Layer 5 of a small transformer language model trained on English Wikipedia (10 layers, counted from 0, width 128).
A neuron's activation on a vector x is GELU(weights . x + bias), where the dot is the dot product.
The model reads these tokens: "es" "\"" "," " " "lin" "ed" " by" " h" "und" "red" "s" " of" " c" "air" "n" "s" "," " by"

The vector x that enters this layer's MLP at each token. A number n stands for n times 0.0082.
0 "es": -92 -187 12 -28 -29 -150 -65 35 -44 -43 -75 87 -248 141 -65 232 42 337 69 -79 28 9 143 -121 288 100 62 6 24 -97 27 120 140 239 143 -17 -118 139 -110 -182 229 -39 88 79 97 18 152 -75 -405 -29 38 23 174 69 38 -33 -187 187 -114 224 19 125 63 -260 84 -60 125 182 15 194 -81 -51 -60 -413 -116 126 -112 110 -46 -115 -68 266 -41 163 60 34 -76 -151 9 -140 -119 -39 178 -44 19 179 83 168 -118 -43 -137 -39 -34 -12 79 -61 49 25 -92 101 203 -182 54 -144 -413 90 182 -70 -89 -43 -97 -47 -140 73 62 -108 -37 13
1 "\"": -60 -158 9 33 19 -107 -20 76 -67 -20 13 68 -266 132 -106 225 4 263 74 -62 -40 -93 130 -42 279 50 99 37 18 -134 83 110 117 234 158 -16 -124 115 -86 -191 160 6 88 145 81 2 184 -86 -392 -25 -39 -16 202 86 -10 -34 -202 172 -115 191 104 143 78 -214 58 -30 136 156 47 263 -160 -61 -46 -409 -123 133 -110 136 -20 -122 -120 255 -50 176 32 -45 -59 -103 23 -168 -133 -26 193 -25 52 144 66 188 -128 22 -111 -8 -15 -21 78 -64 14 63 -123 128 212 -183 90 -114 -431 98 151 -73 -113 -66 -97 -94 -180 79 -2 -165 -62 72
2 ",": -80 -110 31 22 -24 -100 -83 80 -41 -53 -23 61 -227 143 -83 266 9 294 22 -94 -14 -68 216 -72 314 36 31 23 30 -72 68 88 105 241 150 -6 -99 105 -63 -184 189 7 73 95 78 -4 179 -47 -382 -100 -24 -31 177 80 5 -45 -185 160 -173 180 54 159 118 -236 63 -27 115 167 36 229 -121 -87 -63 -429 -74 173 -92 124 -37 -123 -117 280 -24 155 -6 -18 -37 -110 -7 -118 -115 -67 195 -89 31 133 52 193 -145 37 -90 -9 -7 -30 88 -99 -26 48 -48 139 185 -195 79 -103 -423 139 154 -42 -125 -47 -120 -31 -106 -28 62 -164 -61 59
3 " ": 34 -164 -165 55 -27 19 -94 -13 -16 -28 -135 8 -234 140 -162 147 64 391 -127 -123 88 -145 231 -195 305 57 55 -23 -44 11 -31 96 137 211 223 -199 -194 180 -59 -166 110 94 13 -11 93 41 262 -74 -384 -101 -29 49 191 130 -51 62 -230 169 -182 296 1 150 61 -173 125 -105 75 -20 82 179 -18 -55 27 -213 -59 258 -71 84 -87 -77 -146 356 -84 143 131 58 46 -171 150 -115 -109 52 140 -59 36 24 119 161 -111 145 117 -61 71 -20 28 -156 4 10 -47 77 164 -209 74 -70 -363 151 28 -104 -127 -70 -218 3 -306 9 -64 -36 -39 44
4 "lin": 62 -164 -57 58 -191 -3 -159 113 23 -287 -176 147 -167 154 -164 98 78 240 -225 -56 -41 -33 21 -170 -75 36 -80 -32 -267 245 28 125 259 237 85 -29 -166 229 -155 -73 51 38 -72 -73 8 4 162 6 -367 -18 -168 -30 89 61 99 117 -280 291 -101 183 -123 61 -78 -60 158 -43 290 197 146 120 79 -91 -50 -225 -187 264 -164 14 -72 -111 -103 474 -124 175 232 29 -127 -46 164 -180 -124 131 22 31 30 161 -26 183 -135 150 48 71 145 89 149 -38 145 67 -172 -79 19 -113 106 36 -321 125 39 24 -114 104 -111 -81 -23 -124 46 -153 -100 93
5 "ed": 5 -319 -171 -29 -314 -69 -260 202 -50 -42 -211 20 -224 58 -78 88 83 237 -14 -125 -75 56 128 -166 -45 94 221 -144 -30 186 -6 58 263 144 134 26 -94 128 -30 -176 158 114 -21 28 90 145 162 11 -147 -125 -203 197 20 84 -22 10 -221 237 -72 302 -68 146 137 -143 14 -202 55 43 48 132 14 -3 113 -178 -149 202 -334 62 -181 -212 -92 338 -150 105 221 4 -77 -81 65 -159 -242 153 22 102 56 -82 199 205 -97 32 3 13 -81 242 206 -85 49 -1 -164 54 125 -65 144 -80 -316 103 221 44 -4 26 -52 -65 62 30 40 -193 -291 196
6 " by": 76 -260 -34 68 -34 -73 -236 118 -175 -67 -226 34 -277 128 -197 175 51 222 -31 -86 -26 -54 87 -112 268 36 59 -16 -69 66 115 112 204 254 168 -26 -15 166 -14 -133 299 175 -64 41 30 77 152 -100 -281 148 -126 78 122 70 -95 11 -186 213 -259 163 1 126 138 -169 126 -91 193 127 71 237 -79 -70 73 -324 -96 203 -63 12 -107 -239 -111 279 -55 131 78 -102 40 -123 -79 25 -194 27 166 86 129 28 94 64 -199 109 63 -3 -4 98 115 -32 -153 11 35 91 196 -96 18 -202 -363 -38 103 -84 -90 -59 -201 65 -173 -37 -25 -183 -53 152
7 " h": 70 -249 -216 45 -54 -30 11 29 -111 -194 -173 0 -43 125 -357 99 158 192 -68 -277 -61 12 84 -5 106 -100 164 -29 -125 126 39 176 267 95 243 -89 -126 74 -77 -55 148 236 -133 62 25 151 291 25 -257 61 -122 78 235 3 46 -28 -164 227 -236 158 -88 52 366 -42 132 -64 -157 142 172 182 -112 46 27 -130 -8 245 68 -74 -104 -118 -199 411 -43 90 163 38 8 -172 145 -66 4 87 62 -49 103 100 213 136 -94 131 185 -309 -8 32 -32 -209 26 -116 -280 123 181 -184 10 -7 -240 14 49 -110 -28 -59 -235 -28 -211 -162 -139 -101 -84 76
8 "und": -32 -81 -84 53 223 -112 -143 118 -188 -178 -282 158 -182 85 -203 149 229 139 -279 -125 -65 -118 240 -5 -18 56 264 -200 -130 213 -79 114 155 79 226 -277 -123 -14 -194 -195 0 287 -70 -34 93 149 138 -112 -125 -149 -145 -44 91 -161 193 -30 -167 174 -79 179 -23 141 104 -24 205 74 50 126 11 85 -55 -10 23 -180 76 361 -80 -40 -118 37 -26 193 94 53 142 231 160 -182 169 -149 -287 162 -193 -88 -61 184 -100 336 -172 362 -25 15 -96 59 118 -79 -15 155 -145 81 60 -211 56 16 -93 14 188 54 -190 -70 -120 -136 49 97 -143 -77 -220 27
9 "red": -36 -106 -122 28 -122 -69 -98 94 -68 -10 -27 59 -77 82 -282 -128 73 178 -270 -74 -38 129 187 -113 20 -49 64 -126 -68 192 281 125 227 159 -15 -42 26 204 -183 -46 112 156 -259 -37 -51 -43 45 -228 -152 24 -73 191 133 200 -97 116 -193 263 -92 101 60 81 362 -207 44 36 136 135 -154 26 122 -61 26 -207 -180 -22 -248 152 -183 -192 -33 347 11 279 44 177 61 -49 139 -64 -296 18 32 -5 -116 160 246 239 -278 336 45 -122 4 251 -10 -46 -34 86 84 44 160 -232 108 -75 -199 24 73 -123 -176 -86 -45 -143 -115 4 -206 -125 -73 164
10 "s": -12 -345 -174 60 138 -250 -43 -15 -74 56 -342 17 105 219 -223 -73 305 228 -44 -163 -145 4 137 -68 131 165 55 -158 -117 63 -35 275 139 198 7 -51 57 256 -233 -71 181 -107 -44 -244 -13 129 -50 -158 -85 -20 -144 76 147 5 -157 96 -125 167 -65 136 -102 157 72 -70 -37 -78 -73 114 55 73 71 25 75 -176 -139 -29 -196 44 -75 -244 -323 410 -44 114 183 4 129 -54 86 -251 -123 119 167 -11 82 62 192 362 -219 299 89 -175 -131 111 192 -72 87 246 3 -137 -10 -159 108 8 -178 52 178 -39 -102 10 -36 44 18 46 -172 -95 -163 159
11 " of": -25 -321 31 22 -42 -175 -206 22 -212 -292 -235 -71 -96 182 -93 52 307 287 -72 -205 -99 -100 194 -71 115 44 48 -140 65 66 51 105 181 249 149 -46 -113 187 -146 -78 339 212 -117 -54 35 87 -4 -156 -232 143 -103 169 175 45 56 -90 -170 304 -139 237 -64 72 101 -117 35 -164 34 195 66 139 -12 47 -8 -272 -82 1 -125 2 -169 -298 -108 282 -23 39 129 27 -30 -101 -3 -111 -264 160 149 132 163 60 189 237 -156 57 -44 -5 -15 34 31 46 -141 121 13 62 179 27 105 -18 -237 51 194 -26 -139 -83 -208 99 -108 -32 1 -66 -49 43
12 " c": -48 -129 -141 -68 -6 -44 -147 -107 -263 -283 -186 18 -115 192 -190 194 334 101 -53 -268 -92 -99 126 58 99 61 87 -127 -163 92 -13 160 264 293 321 -199 -58 50 59 -55 197 83 -114 -56 -22 231 143 -98 -224 -63 -341 192 240 47 86 63 -128 116 -33 174 -220 -1 285 39 84 -144 -86 117 57 99 -67 31 17 -42 77 190 55 -63 -14 -10 -212 246 -103 -58 148 108 62 -153 17 -175 -105 110 46 -41 214 94 185 106 -85 184 -65 -8 24 25 48 -120 169 -10 -46 156 91 -14 227 -130 -246 74 -187 162 30 -148 -242 -46 -370 12 -73 -179 -268 114
13 "air": 113 -235 -206 35 181 -227 -39 206 -6 -135 -154 39 -149 134 -270 31 -91 178 108 56 -10 59 150 -160 59 64 157 -222 -41 171 -34 -16 341 -19 251 5 15 196 58 187 -134 147 -15 -242 114 -75 144 -64 -133 4 -282 -33 -16 -193 124 -19 -201 185 187 96 16 -6 193 -93 375 -45 67 -55 92 53 -196 36 52 -19 -97 66 98 118 -5 115 -220 295 -142 5 19 140 58 -265 269 -99 -271 -53 -228 141 -38 87 -74 128 -315 165 183 122 -45 132 162 -117 -109 47 -64 89 166 -59 210 -298 -169 50 232 234 -52 -143 -263 60 -226 -182 -122 -130 -108 20
14 "n": -200 -14 155 412 22 -99 -202 269 53 -267 -120 108 -274 100 -228 -11 147 98 -136 -120 -116 15 178 -128 -81 -101 54 -39 -142 166 183 47 72 52 144 -79 67 47 212 214 -46 45 -17 -132 78 229 -65 -149 -168 60 -123 30 30 -122 82 1 -58 405 -182 249 -223 -145 276 -251 114 80 -10 -52 72 23 118 25 237 -267 -40 -75 -70 83 36 -22 -61 185 -271 136 144 151 111 -125 140 -49 -181 31 -87 148 34 -85 -83 345 -217 306 117 -124 -22 36 9 -84 1 42 -30 107 274 -197 -2 -156 -216 33 41 -193 98 27 -236 -32 -94 -9 -131 3 -100 167
15 "s": -54 -342 12 245 38 -155 -18 32 -102 -66 -297 200 -162 155 -159 -27 227 75 52 1 -208 23 66 -4 29 27 88 -274 -235 7 30 97 254 121 181 -60 147 126 -8 48 120 -25 200 -286 29 177 -47 -98 -15 -10 -154 63 125 -86 -102 80 -123 258 -126 205 -147 85 12 -37 126 -44 -151 12 -115 60 100 97 -69 -339 -65 29 53 81 -72 -115 -158 411 -259 181 328 21 211 -193 42 -169 -62 205 79 -91 81 -93 -3 170 -127 132 216 8 -90 -61 147 -49 146 106 -36 29 211 -213 190 -42 -240 -73 197 -52 -88 -159 -211 37 -123 125 -38 -98 -151 168
16 ",": -54 -168 50 144 -82 -108 -75 86 -76 -126 -149 -6 -156 107 -164 189 228 199 -15 -113 -91 -57 304 12 254 104 107 -63 41 28 -54 67 147 214 184 -14 107 135 -104 -138 205 58 48 -72 43 9 97 -13 -215 -123 -161 83 29 23 70 -36 -111 273 -343 197 -141 89 119 -137 85 -119 86 160 157 164 -23 -28 -14 -396 -61 106 -53 101 -160 -217 -85 377 -112 145 154 89 119 -110 81 -14 -161 59 207 3 75 82 33 180 -154 -19 109 -37 20 -62 16 -96 -80 91 -58 42 124 -282 145 -124 -327 99 114 -65 -163 -158 -296 39 -94 -48 2 -144 -154 156
17 " by": 106 -158 -11 37 -2 -75 -135 101 -121 -103 -234 36 -258 177 -190 109 137 237 -33 -140 -18 -114 150 -55 278 -59 66 63 -43 -5 28 160 200 209 194 -21 19 145 -43 -156 263 145 -36 41 -10 -10 254 -130 -348 84 -66 111 109 73 31 14 -132 189 -206 172 26 194 101 -109 120 -164 210 185 110 250 -51 -114 -14 -288 -88 252 -23 62 -156 -195 -164 261 -78 45 7 79 100 -189 -37 -73 -202 -10 149 -50 170 36 95 112 -168 36 32 -64 24 111 27 -115 -120 -64 6 111 225 -131 46 -125 -368 57 139 -140 -147 -54 -270 32 -140 -93 0 -218 -32 118

Each question shows the input weights of one neuron of the MLP. A number n stands for n times 0.0036.

n371 (bias -0.159): -186 -14 45 91 59 -66 6 164 -55 89 131 117 -62 -64 -81 55 -181 64 204 -3 3 -43 -89 -100 129 -80 61 137 -9 92 -81 -223 -39 41 -174 89 19 55 178 104 -130 186 20 -150 48 72 -49 137 -73 65 27 -78 73 -181 40 -116 86 11 26 -12 114 -193 3 101 -87 -31 162 55 -139 125 56 47 161 26 39 36 -76 80 -91 37 12 -3 -19 3 -87 53 -94 89 121 129 23 -8 -47 19 -82 -73 -53 -36 -17 -109 100 73 -53 87 -138 45 -37 70 -82 14 53 -67 -280 15 -44 -84 55 -25 -56 5 126 42 -72 19 -116 -131 -48 109
It fires most on token 14 "n"

n492 (bias -0.091): -17 -82 -33 66 -50 -66 -84 49 -87 69 149 130 -6 83 -103 27 -68 89 6 -44 -5 -45 -24 99 -94 17 129 -56 110 11 -57 -69 -155 38 -95 79 22 -177 71 93 -180 -8 34 48 82 -97 -26 102 -17 3 -105 -139 19 -161 -3 124 -21 -28 37 67 -189 55 98 -32 8 -163 14 36 -124 106 44 -145 127 -104 -190 83 70 44 65 34 38 -48 251 -190 8 -65 102 167 36 -88 239 -61 -25 -80 -45 36 40 72 87 15 -80 -45 29 -70 -23 -53 -45 -89 -61 -41 -58 -67 63 44 -81 -62 -35 134 92 -19 201 -58 164 -207 188 11 -65 172
On which token does it fire most, and how strongly? 5 "ed", at about 0.2

n336 (bias -0.238): -84 -48 -29 23 130 12 -155 -68 -78 -68 -144 198 -58 -52 9 -45 3 -72 40 93 122 -108 3 41 100 -102 93 6 9 -39 -24 114 26 56 -132 100 -44 62 239 -119 6 35 6 -15 -29 -94 -59 -18 75 93 119 101 -158 53 92 -134 -176 -51 0 -261 -69 -114 -63 67 -40 -65 65 122 -128 -143 -43 140 -17 -33 71 97 75 -91 41 -26 -36 -111 98 -117 -48 -21 34 -233 -68 87 -95 87 -240 -108 75 0 46 -37 -3 -46 94 247 -6 51 97 89 126 86 -27 53 105 -153 14 136 78 40 -62 49 9 55 -52 -106 -122 68 173 32 78 -177
On which token does it fire most, and how strongly? 8 "und", at about 1.9

n147 (bias -0.192): 150 108 95 29 -169 67 -42 -40 77 -3 -22 -35 -132 205 -18 105 -153 9 -23 6 35 76 -63 12 67 -106 -94 9 59 63 0 -163 9 110 11 -104 -9 -20 108 157 85 -317 33 -15 -272 124 -97 24 -24 -54 -14 -37 190 12 -17 -73 -262 56 43 -84 87 16 -77 -88 -89 -32 0 -118 -110 -178 -18 -33 -47 -96 -51 -91 -63 -3 -78 -121 97 6 -3 -28 -131 22 35 3 53 -91 60 -160 64 -123 111 87 29 56 -87 -207 -77 92 -175 -102 -83 -12 -36 27 180 139 71 86 -155 -160 164 6 87 -48 89 95 -12 155 -76 6 47 64 -15 -255
On which token does it fire most, and how strongly? 0 "es", at about 3

n439 (bias -0.178): -101 -187 121 156 -61 -185 -12 37 -79 9 -39 133 98 47 -15 48 46 -49 0 65 144 -77 -26 133 69 102 -36 -33 123 -50 -184 -91 -139 200 14 -116 26 -131 -59 38 -183 110 -49 28 -31 129 76 204 -113 -74 76 82 -73 48 29 -113 -49 -87 19 76 111 54 -194 74 -36 72 -182 81 -26 124 103 172 111 -50 118 66 25 -258 163 -136 -48 86 -74 17 -12 -45 33 -56 -9 -128 67 -3 -81 -45 -125 -94 131 -33 -162 -109 -133 -67 58 69 -97 37 -176 15 -22 -21 -123 195 122 202 120 -18 -89 94 -67 6 24 -92 185 168 -81 -102 15 -125
It fires most on token 8 "und"

n114 (bias -0.142): 0 15 -166 -86 117 64 49 -35 144 190 53 -39 81 -12 111 -45 -65 77 94 -51 0 -226 -52 -88 187 -28 30 19 -54 -143 -146 -21 -196 230 -78 81 -68 -69 106 252 -78 149 62 -75 -94 24 46 -25 -37 144 -107 -89 -116 -42 79 -49 103 -165 -63 74 64 -116 52 117 -59 40 -26 -119 49 25 236 12 -64 -227 130 -31 28 82 -3 -3 -26 382 -39 -93 -78 -131 -70 -110 -24 179 -31 96 -33 -36 -56 -133 -58 -25 -121 -59 144 96 71 -10 -117 37 154 -34 -139 -57 -76 -31 79 -16 45 50 -3 -74 -114 148 -3 -23 95 198 31 6 -124 127
On which two tokens does it fire most, strongest first? 15 "s", 3 " "

n313 (bias -0.111): -100 -22 -140 -109 -41 145 61 -111 26 -33 6 -96 -50 48 190 190 11 55 351 135 19 31 -114 -62 76 3 -24 53 103 104 -43 -55 14 -174 26 75 -72 -32 -46 -3 0 -17 64 -95 -109 98 -39 25 -122 -34 16 20 -99 -32 86 -91 50 104 124 72 -135 -69 -44 -181 66 208 34 25 -125 19 16 -104 -11 69 -18 -30 -142 24 -131 20 17 20 16 36 67 -70 -109 142 0 -65 -72 -83 -157 -152 -69 94 5 -33 -22 73 -44 33 -67 -98 -125 175 -157 110 110 156 25 14 -190 -76 55 116 -65 19 28 16 -80 -171 35 63 85 51 -53 -3
On which token does it fire most, and how strongly? 0 "es", at about 2.4

n442 (bias -0.152): 120 45 6 -48 183 50 18 57 -29 -27 -300 -65 -49 41 125 -3 173 -37 -85 9 65 -19 -3 177 -56 -28 105 3 -165 -159 44 18 46 -101 -181 -37 -18 18 105 54 236 -80 -9 37 -50 -178 -6 212 -89 -43 -62 -105 -12 36 -35 -143 -47 -261 244 160 143 -80 -43 16 123 -85 38 -54 -133 9 116 85 -106 232 -109 73 28 -3 19 53 110 56 114 52 -72 -39 -90 89 -69 0 -139 162 -30 -39 -114 153 5 159 148 -116 -140 -21 -74 -19 79 -46 -40 -165 -93 -54 88 52 -72 48 -111 107 -90 251 27 -44 -186 -20 62 79 103 -59 59 -13
On which token does it fire most, and how strongly? 8 "und", at about 1.2

n55 (bias -0.201): 43 -127 97 -123 75 -161 -16 100 -142 -13 17 -73 46 47 78 38 30 -42 -116 57 158 -173 165 109 -134 30 -54 -225 88 -63 -23 75 -84 164 12 103 -31 -169 89 -192 107 -20 92 56 40 77 -24 206 -167 -79 -16 40 135 -102 182 -7 -28 -123 -67 58 -78 7 -59 -214 -36 48 -94 -245 -48 36 -94 110 52 105 -11 149 -36 -10 -188 -116 -172 79 194 -12 -127 -114 0 126 -236 83 138 -114 -83 199 -92 59 -3 166 131 -72 13 75 41 85 -90 -10 136 71 -34 19 -100 -46 35 48 207 -118 -169 -65 -39 -34 -156 -88 212 103 232 153 -16 -28
On which two tokens does it fire most, strongest first? 8 "und", 11 " of"

n335 (bias -0.085): -11 101 164 -94 -56 -63 0 -63 58 22 24 81 109 27 22 68 -95 53 14 -92 70 -6 3 37 -117 99 -36 126 55 -16 -115 3 83 54 178 52 -145 -109 44 -95 15 -28 -165 147 141 -129 148 -105 -75 51 -45 -124 113 14 5 80 -75 -154 -123 99 -110 -64 28 97 8 102 58 -80 -74 -119 -175 -108 -226 -64 -63 -11 -109 22 231 -40 26 -28 -14 -147 -63 9 -33 -78 -142 115 143 -39 71 27 -20 95 -52 -42 34 -123 19 -56 26 35 51 50 37 69 23 -27 -8 28 191 29 240 3 188 -22 -36 8 203 12 92 -49 -72 -173 154 -3
On which two tokens does it fire most, strongest first? 2 ",", 0 "es"

n191 (bias -0.204): -107 -23 257 110 -59 18 32 178 18 218 -75 -26 -3 6 184 58 -18 129 -38 74 3 15 -28 75 24 -114 -17 156 76 62 51 -6 -128 114 -44 -131 11 -163 118 12 -161 -89 -86 -140 -110 52 -109 63 -9 -217 -76 -76 74 124 67 -47 -37 6 -18 -61 -134 9 76 -65 -126 -113 -97 99 136 -38 -3 82 -15 21 41 3 104 -35 -18 66 0 137 57 -39 -60 106 58 -60 -101 69 41 6 130 -58 -80 185 -66 117 -97 96 -122 -29 164 -88 -39 -32 -269 -132 -107 -51 -270 6 -130 124 55 82 192 0 -47 -73 -188 -3 0 -142 87 69 21 38
It fires most on token 16 ","

n277 (bias -0.154): 80 -17 56 134 -71 179 -145 -48 138 -102 110 -54 -127 -93 26 -93 187 -272 -61 -26 123 0 -243 63 -39 -48 145 21 -43 20 49 21 -91 -114 36 -16 -54 -112 110 -144 -16 -27 33 -72 72 67 33 27 -109 -95 11 -311 -91 -23 95 -9 3 -32 81 65 61 59 -12 -181 -27 190 -55 108 -72 47 -3 -76 260 37 -102 231 -9 90 -30 15 103 30 -46 -19 -58 66 0 54 -52 -61 -163 -114 -6 -93 -113 -56 -87 41 62 78 50 -41 3 -126 52 47 -6 65 197 121 -222 154 0 124 0 68 55 136 -179 -14 -24 -64 6 154 -23 57 -18 80
On which two tokens does it fire most, strongest first? 8 "und", 14 "n"

n282 (bias -0.202): 103 0 -143 6 255 -40 57 -18 -125 -33 -144 110 0 -72 15 -86 151 141 27 -9 -12 -49 -149 -18 -28 -37 80 -39 99 -118 185 45 -18 -81 20 98 -104 0 76 -106 -181 -163 27 18 91 101 142 43 27 -61 46 -224 38 71 28 3 187 -151 -190 -9 37 91 -141 -190 108 77 93 110 -178 30 33 -87 18 -97 -184 -77 -172 -53 -100 37 95 24 64 181 -182 51 -210 212 91 -9 130 60 71 98 -18 -63 -100 33 78 -41 214 15 -104 -118 -37 -99 61 -128 -22 26 113 84 0 130 69 -18 -79 93 42 9 93 7 70 -33 -122 116 100 52
On which token does it fire most, and how strongly? 1 "\"", at about 0.14

n132 (bias -0.182): -58 -18 -90 -36 -57 -77 183 114 -9 107 6 99 -94 -29 78 80 -42 6 95 -147 -44 -64 -187 -128 -25 -260 94 99 -34 -101 -90 75 69 17 23 167 -17 -56 94 -50 102 248 -36 -27 88 86 -260 -89 -54 103 46 106 -3 9 -40 51 29 -170 -12 -107 56 66 -234 19 -129 -83 28 18 159 81 -84 51 205 81 -6 77 -24 24 85 40 22 131 -70 0 -117 -25 89 17 -124 171 -51 77 -94 -33 39 -84 154 27 -18 -22 -98 30 158 -97 191 -27 73 -117 -22 -129 -62 -141 -189 -95 159 -226 -109 69 6 -142 -15 -33 99 80 36 -77 54 159
It fires most on token 6 " by"

n308 (bias -0.161): 74 -45 73 30 -45 -110 -89 113 -200 106 157 -50 -58 15 49 -157 -96 113 72 -131 77 162 204 211 72 37 -66 34 -82 -130 66 -161 24 27 118 63 41 -137 42 -79 -49 -6 -43 -304 -78 -39 48 -6 206 -115 129 -48 65 9 3 19 15 -91 -66 -32 83 -153 -150 -10 211 9 -76 24 -68 -9 6 21 -48 35 73 9 49 -33 140 56 10 47 -108 113 84 91 -100 -53 -81 -222 34 -98 117 21 166 104 -110 -79 -117 -39 -201 101 -26 194 85 61 -187 91 -131 -107 -121 18 -81 -13 -153 -71 -186 37 27 194 107 -109 -3 9 118 131 -68 -40
It fires most on token 0 "es"

n328 (bias -0.134): 55 83 8 -18 14 144 111 -165 148 -36 -14 78 26 -10 34 -18 29 98 -69 81 -70 84 55 -103 101 53 58 8 78 -92 35 13 -26 85 127 -161 77 94 -101 8 -25 -57 63 55 103 77 -63 -18 3 63 12 43 50 145 -32 -38 -109 36 -48 22 -51 -159 -28 -68 -57 72 0 -49 -82 -134 -157 -41 -161 -70 -131 -36 -52 217 247 92 5 95 -195 0 -86 -123 -5 0 76 71 34 -154 -127 -79 -68 16 33 -96 36 60 59 -132 -3 -89 -125 34 3 26 14 81 41 -49 -69 -16 110 -101 -182 47 -46 -97 88 121 -110 87 23 137 -16 -149
Its three highest activations, in order, are on tokens 3 " ", 0 "es", 1 "\""

n215 (bias -0.162): -32 -31 -72 -52 15 -30 3 3 -51 -83 120 -95 38 -216 37 -80 73 -191 9 -181 36 0 15 -115 252 -109 11 9 39 14 128 -173 0 11 -114 9 -14 -65 14 36 31 55 23 -41 70 -51 13 71 55 132 -28 0 84 6 126 55 -36 -132 -3 -6 105 -187 171 0 116 -11 -132 -14 -70 -170 -150 6 146 30 19 3 -155 14 105 18 -73 41 -175 270 158 -86 108 11 -6 -20 140 3 65 17 73 145 36 14 241 -76 29 -147 79 48 30 -61 41 -43 82 8 -112 -14 -74 101 -168 180 -198 -14 61 -64 136 -185 86 63 37 -88 -154 72
Its three highest activations, in order, are on tokens 7 " h", 12 " c", 9 "red"

n390 (bias -0.194): 3 -116 30 -107 -68 39 51 19 -25 27 55 139 108 -21 -11 -141 -106 -84 149 137 188 36 3 96 161 -44 69 51 -20 73 111 126 -11 39 0 41 -57 11 -85 112 -74 14 19 8 -126 69 -35 -74 76 -120 200 182 167 16 -128 -63 -176 29 58 -107 -76 0 -5 57 16 3 -92 -53 -66 13 -150 -113 72 34 20 -179 95 -122 -88 85 140 -30 103 -8 18 -163 -106 -18 122 13 -57 -69 151 120 184 81 -7 73 11 -86 83 116 -156 6 31 57 -121 -32 147 -8 -29 119 -16 28 -168 -30 -119 -100 -129 49 -113 15 -95 27 19 -55 33 15
It fires most on token 6 " by"

n290 (bias -0.227): 72 -52 -92 62 62 9 -3 210 55 156 19 83 306 -91 83 12 -87 -3 9 -52 -72 217 -63 -99 52 -24 -131 -42 -279 -108 -104 -118 -150 -23 -81 -71 -106 -26 78 138 -91 -42 9 -39 21 -6 36 81 172 -12 -145 55 29 145 6 -22 -9 -106 185 19 -43 -37 -98 0 0 164 116 62 -3 32 56 130 176 -46 -70 153 -72 55 9 -57 -116 165 110 -73 -162 69 -73 -52 -110 93 -66 -22 102 -152 164 86 -74 -18 -134 -59 -21 18 -19 37 -155 89 0 109 -43 -17 -147 -181 -174 97 -185 21 26 83 112 71 89 -135 -6 47 0 -63 107 -71
On which two tokens does it fire most, strongest first? 10 "s", 4 "lin"

n500 (bias -0.160): 9 -49 23 -131 -46 -94 205 54 -79 61 197 74 -29 59 64 -75 59 -123 -14 -57 116 33 -96 45 -72 -3 37 -59 -18 45 30 -137 128 31 -61 -45 -8 -66 0 106 -99 174 100 3 -71 -20 -74 39 -79 -151 -14 -88 -40 -32 -69 -6 45 284 -195 248 -58 21 -91 -19 -6 139 27 -49 270 6 -73 0 -104 -88 -98 122 24 -95 -21 9 59 -36 100 -116 -77 -140 43 102 11 9 -68 83 -6 -61 106 -97 -95 -99 0 -71 -52 35 -40 247 -72 -115 -239 -161 211 60 -128 135 -43 34 -76 162 -89 -170 35 37 -64 -146 25 69 128 30 159 -102
It fires most on token 17 " by"

n256 (bias -0.158): 190 -58 3 86 220 22 63 83 -180 24 70 -26 45 -9 6 162 -15 -90 -153 79 -9 -67 -190 -82 55 -116 53 -12 -47 -61 68 -92 -146 116 -124 -20 63 56 -47 -65 54 45 -148 -261 -122 59 -14 0 -18 0 17 -223 -20 64 190 -89 -298 -65 -28 -97 19 9 -90 -9 -48 6 -25 -195 -104 -9 -45 -77 -41 84 181 92 238 -38 0 149 -136 -18 0 158 -129 95 9 46 18 -15 -33 68 164 -6 54 -3 62 87 48 -6 -196 -179 47 -124 151 -9 9 119 -28 -12 92 30 -106 -167 -44 -84 -99 39 137 153 15 62 38 195 -36 -27 6 -36
On which token does it fire most, and how strongly? 8 "und", at about 1.9

n11 (bias -0.203): 0 67 24 77 113 -46 -113 -220 102 -27 172 -20 72 123 166 -135 -33 36 -24 -3 35 -97 -79 -121 70 -128 61 51 176 17 43 42 -142 -78 8 -146 -132 204 50 -164 101 -54 252 118 48 106 -6 203 125 21 -74 37 14 193 6 60 -11 -130 -91 196 -19 -146 -6 -85 -167 56 -52 -100 -28 -116 24 -18 50 192 -45 92 -18 -115 24 94 157 230 -38 172 -131 44 18 153 -134 -120 -102 -130 56 106 57 -114 -72 0 -69 0 228 -3 -38 50 0 -168 -39 -48 65 -15 21 3 35 -53 -28 -129 44 -3 -146 -11 39 -119 -35 -26 62 -27 -42 84
On which token does it fire most, and how strongly? 3 " ", at about 3.4

n158 (bias -0.171): 66 -8 -38 8 -115 107 -104 107 -117 30 -18 66 -66 -63 41 100 39 -82 114 -72 -322 0 -78 142 -87 126 -5 107 14 -174 -54 -82 3 85 -160 114 3 59 -13 -139 -174 39 -25 120 81 38 -77 92 -8 -36 111 -68 32 -132 -109 -41 123 -92 -146 -52 157 -9 30 -87 11 -49 113 -5 23 25 -49 -153 33 -74 204 -3 89 27 -17 -14 -90 -81 -8 -83 -8 160 119 3 -27 -153 -52 10 -11 143 -168 129 59 -90 -185 29 16 -22 234 148 14 33 -50 -52 158 -19 -52 36 -62 20 20 63 -99 -41 38 100 77 -68 -3 122 -27 -17 19 151
It fires most on token 6 " by"

n31 (bias -0.123): -22 184 38 143 66 -42 -221 -87 95 -122 134 61 -104 -157 13 50 -76 3 -68 206 -128 -19 17 -86 -26 48 53 101 82 -155 -10 -9 -100 183 74 69 27 -9 -136 130 -120 0 73 -16 38 289 53 -125 19 -252 151 23 88 -15 -66 -50 139 -87 -39 30 141 79 91 -183 -35 94 62 -37 210 -9 -63 -141 -103 65 105 -106 -178 -19 54 -144 -13 -141 92 -3 -40 -23 -6 -174 -6 -59 95 101 28 -99 202 -47 -56 63 66 -70 -12 138 -129 46 0 -92 13 53 -102 -172 -50 -183 -139 130 -62 9 -117 13 166 -30 192 -133 148 -68 -12 205 -67 -119
It fires most on token 2 ","

n113 (bias -0.300): 72 184 -122 242 154 28 18 168 -3 35 -3 69 -153 20 -77 -94 -72 -197 -47 154 -64 15 -199 -97 3 91 -141 128 -49 -20 25 89 3 -20 -78 -10 -81 210 126 -120 -82 -192 -3 -136 -124 -124 -42 -76 51 -259 57 40 86 -61 -3 41 88 -156 -113 9 -199 62 -9 -123 -9 198 179 -15 -113 39 -24 -74 -29 -9 135 -148 51 -126 -3 30 -110 -39 82 -42 -204 41 9 -43 -6 -64 108 -76 29 94 87 -108 24 -131 -69 -28 95 66 -50 -9 46 6 -55 86 -106 75 210 -27 -187 -69 -115 111 -58 -21 122 135 18 -55 -16 106 0 -33 9 0
It fires most on token 14 "n"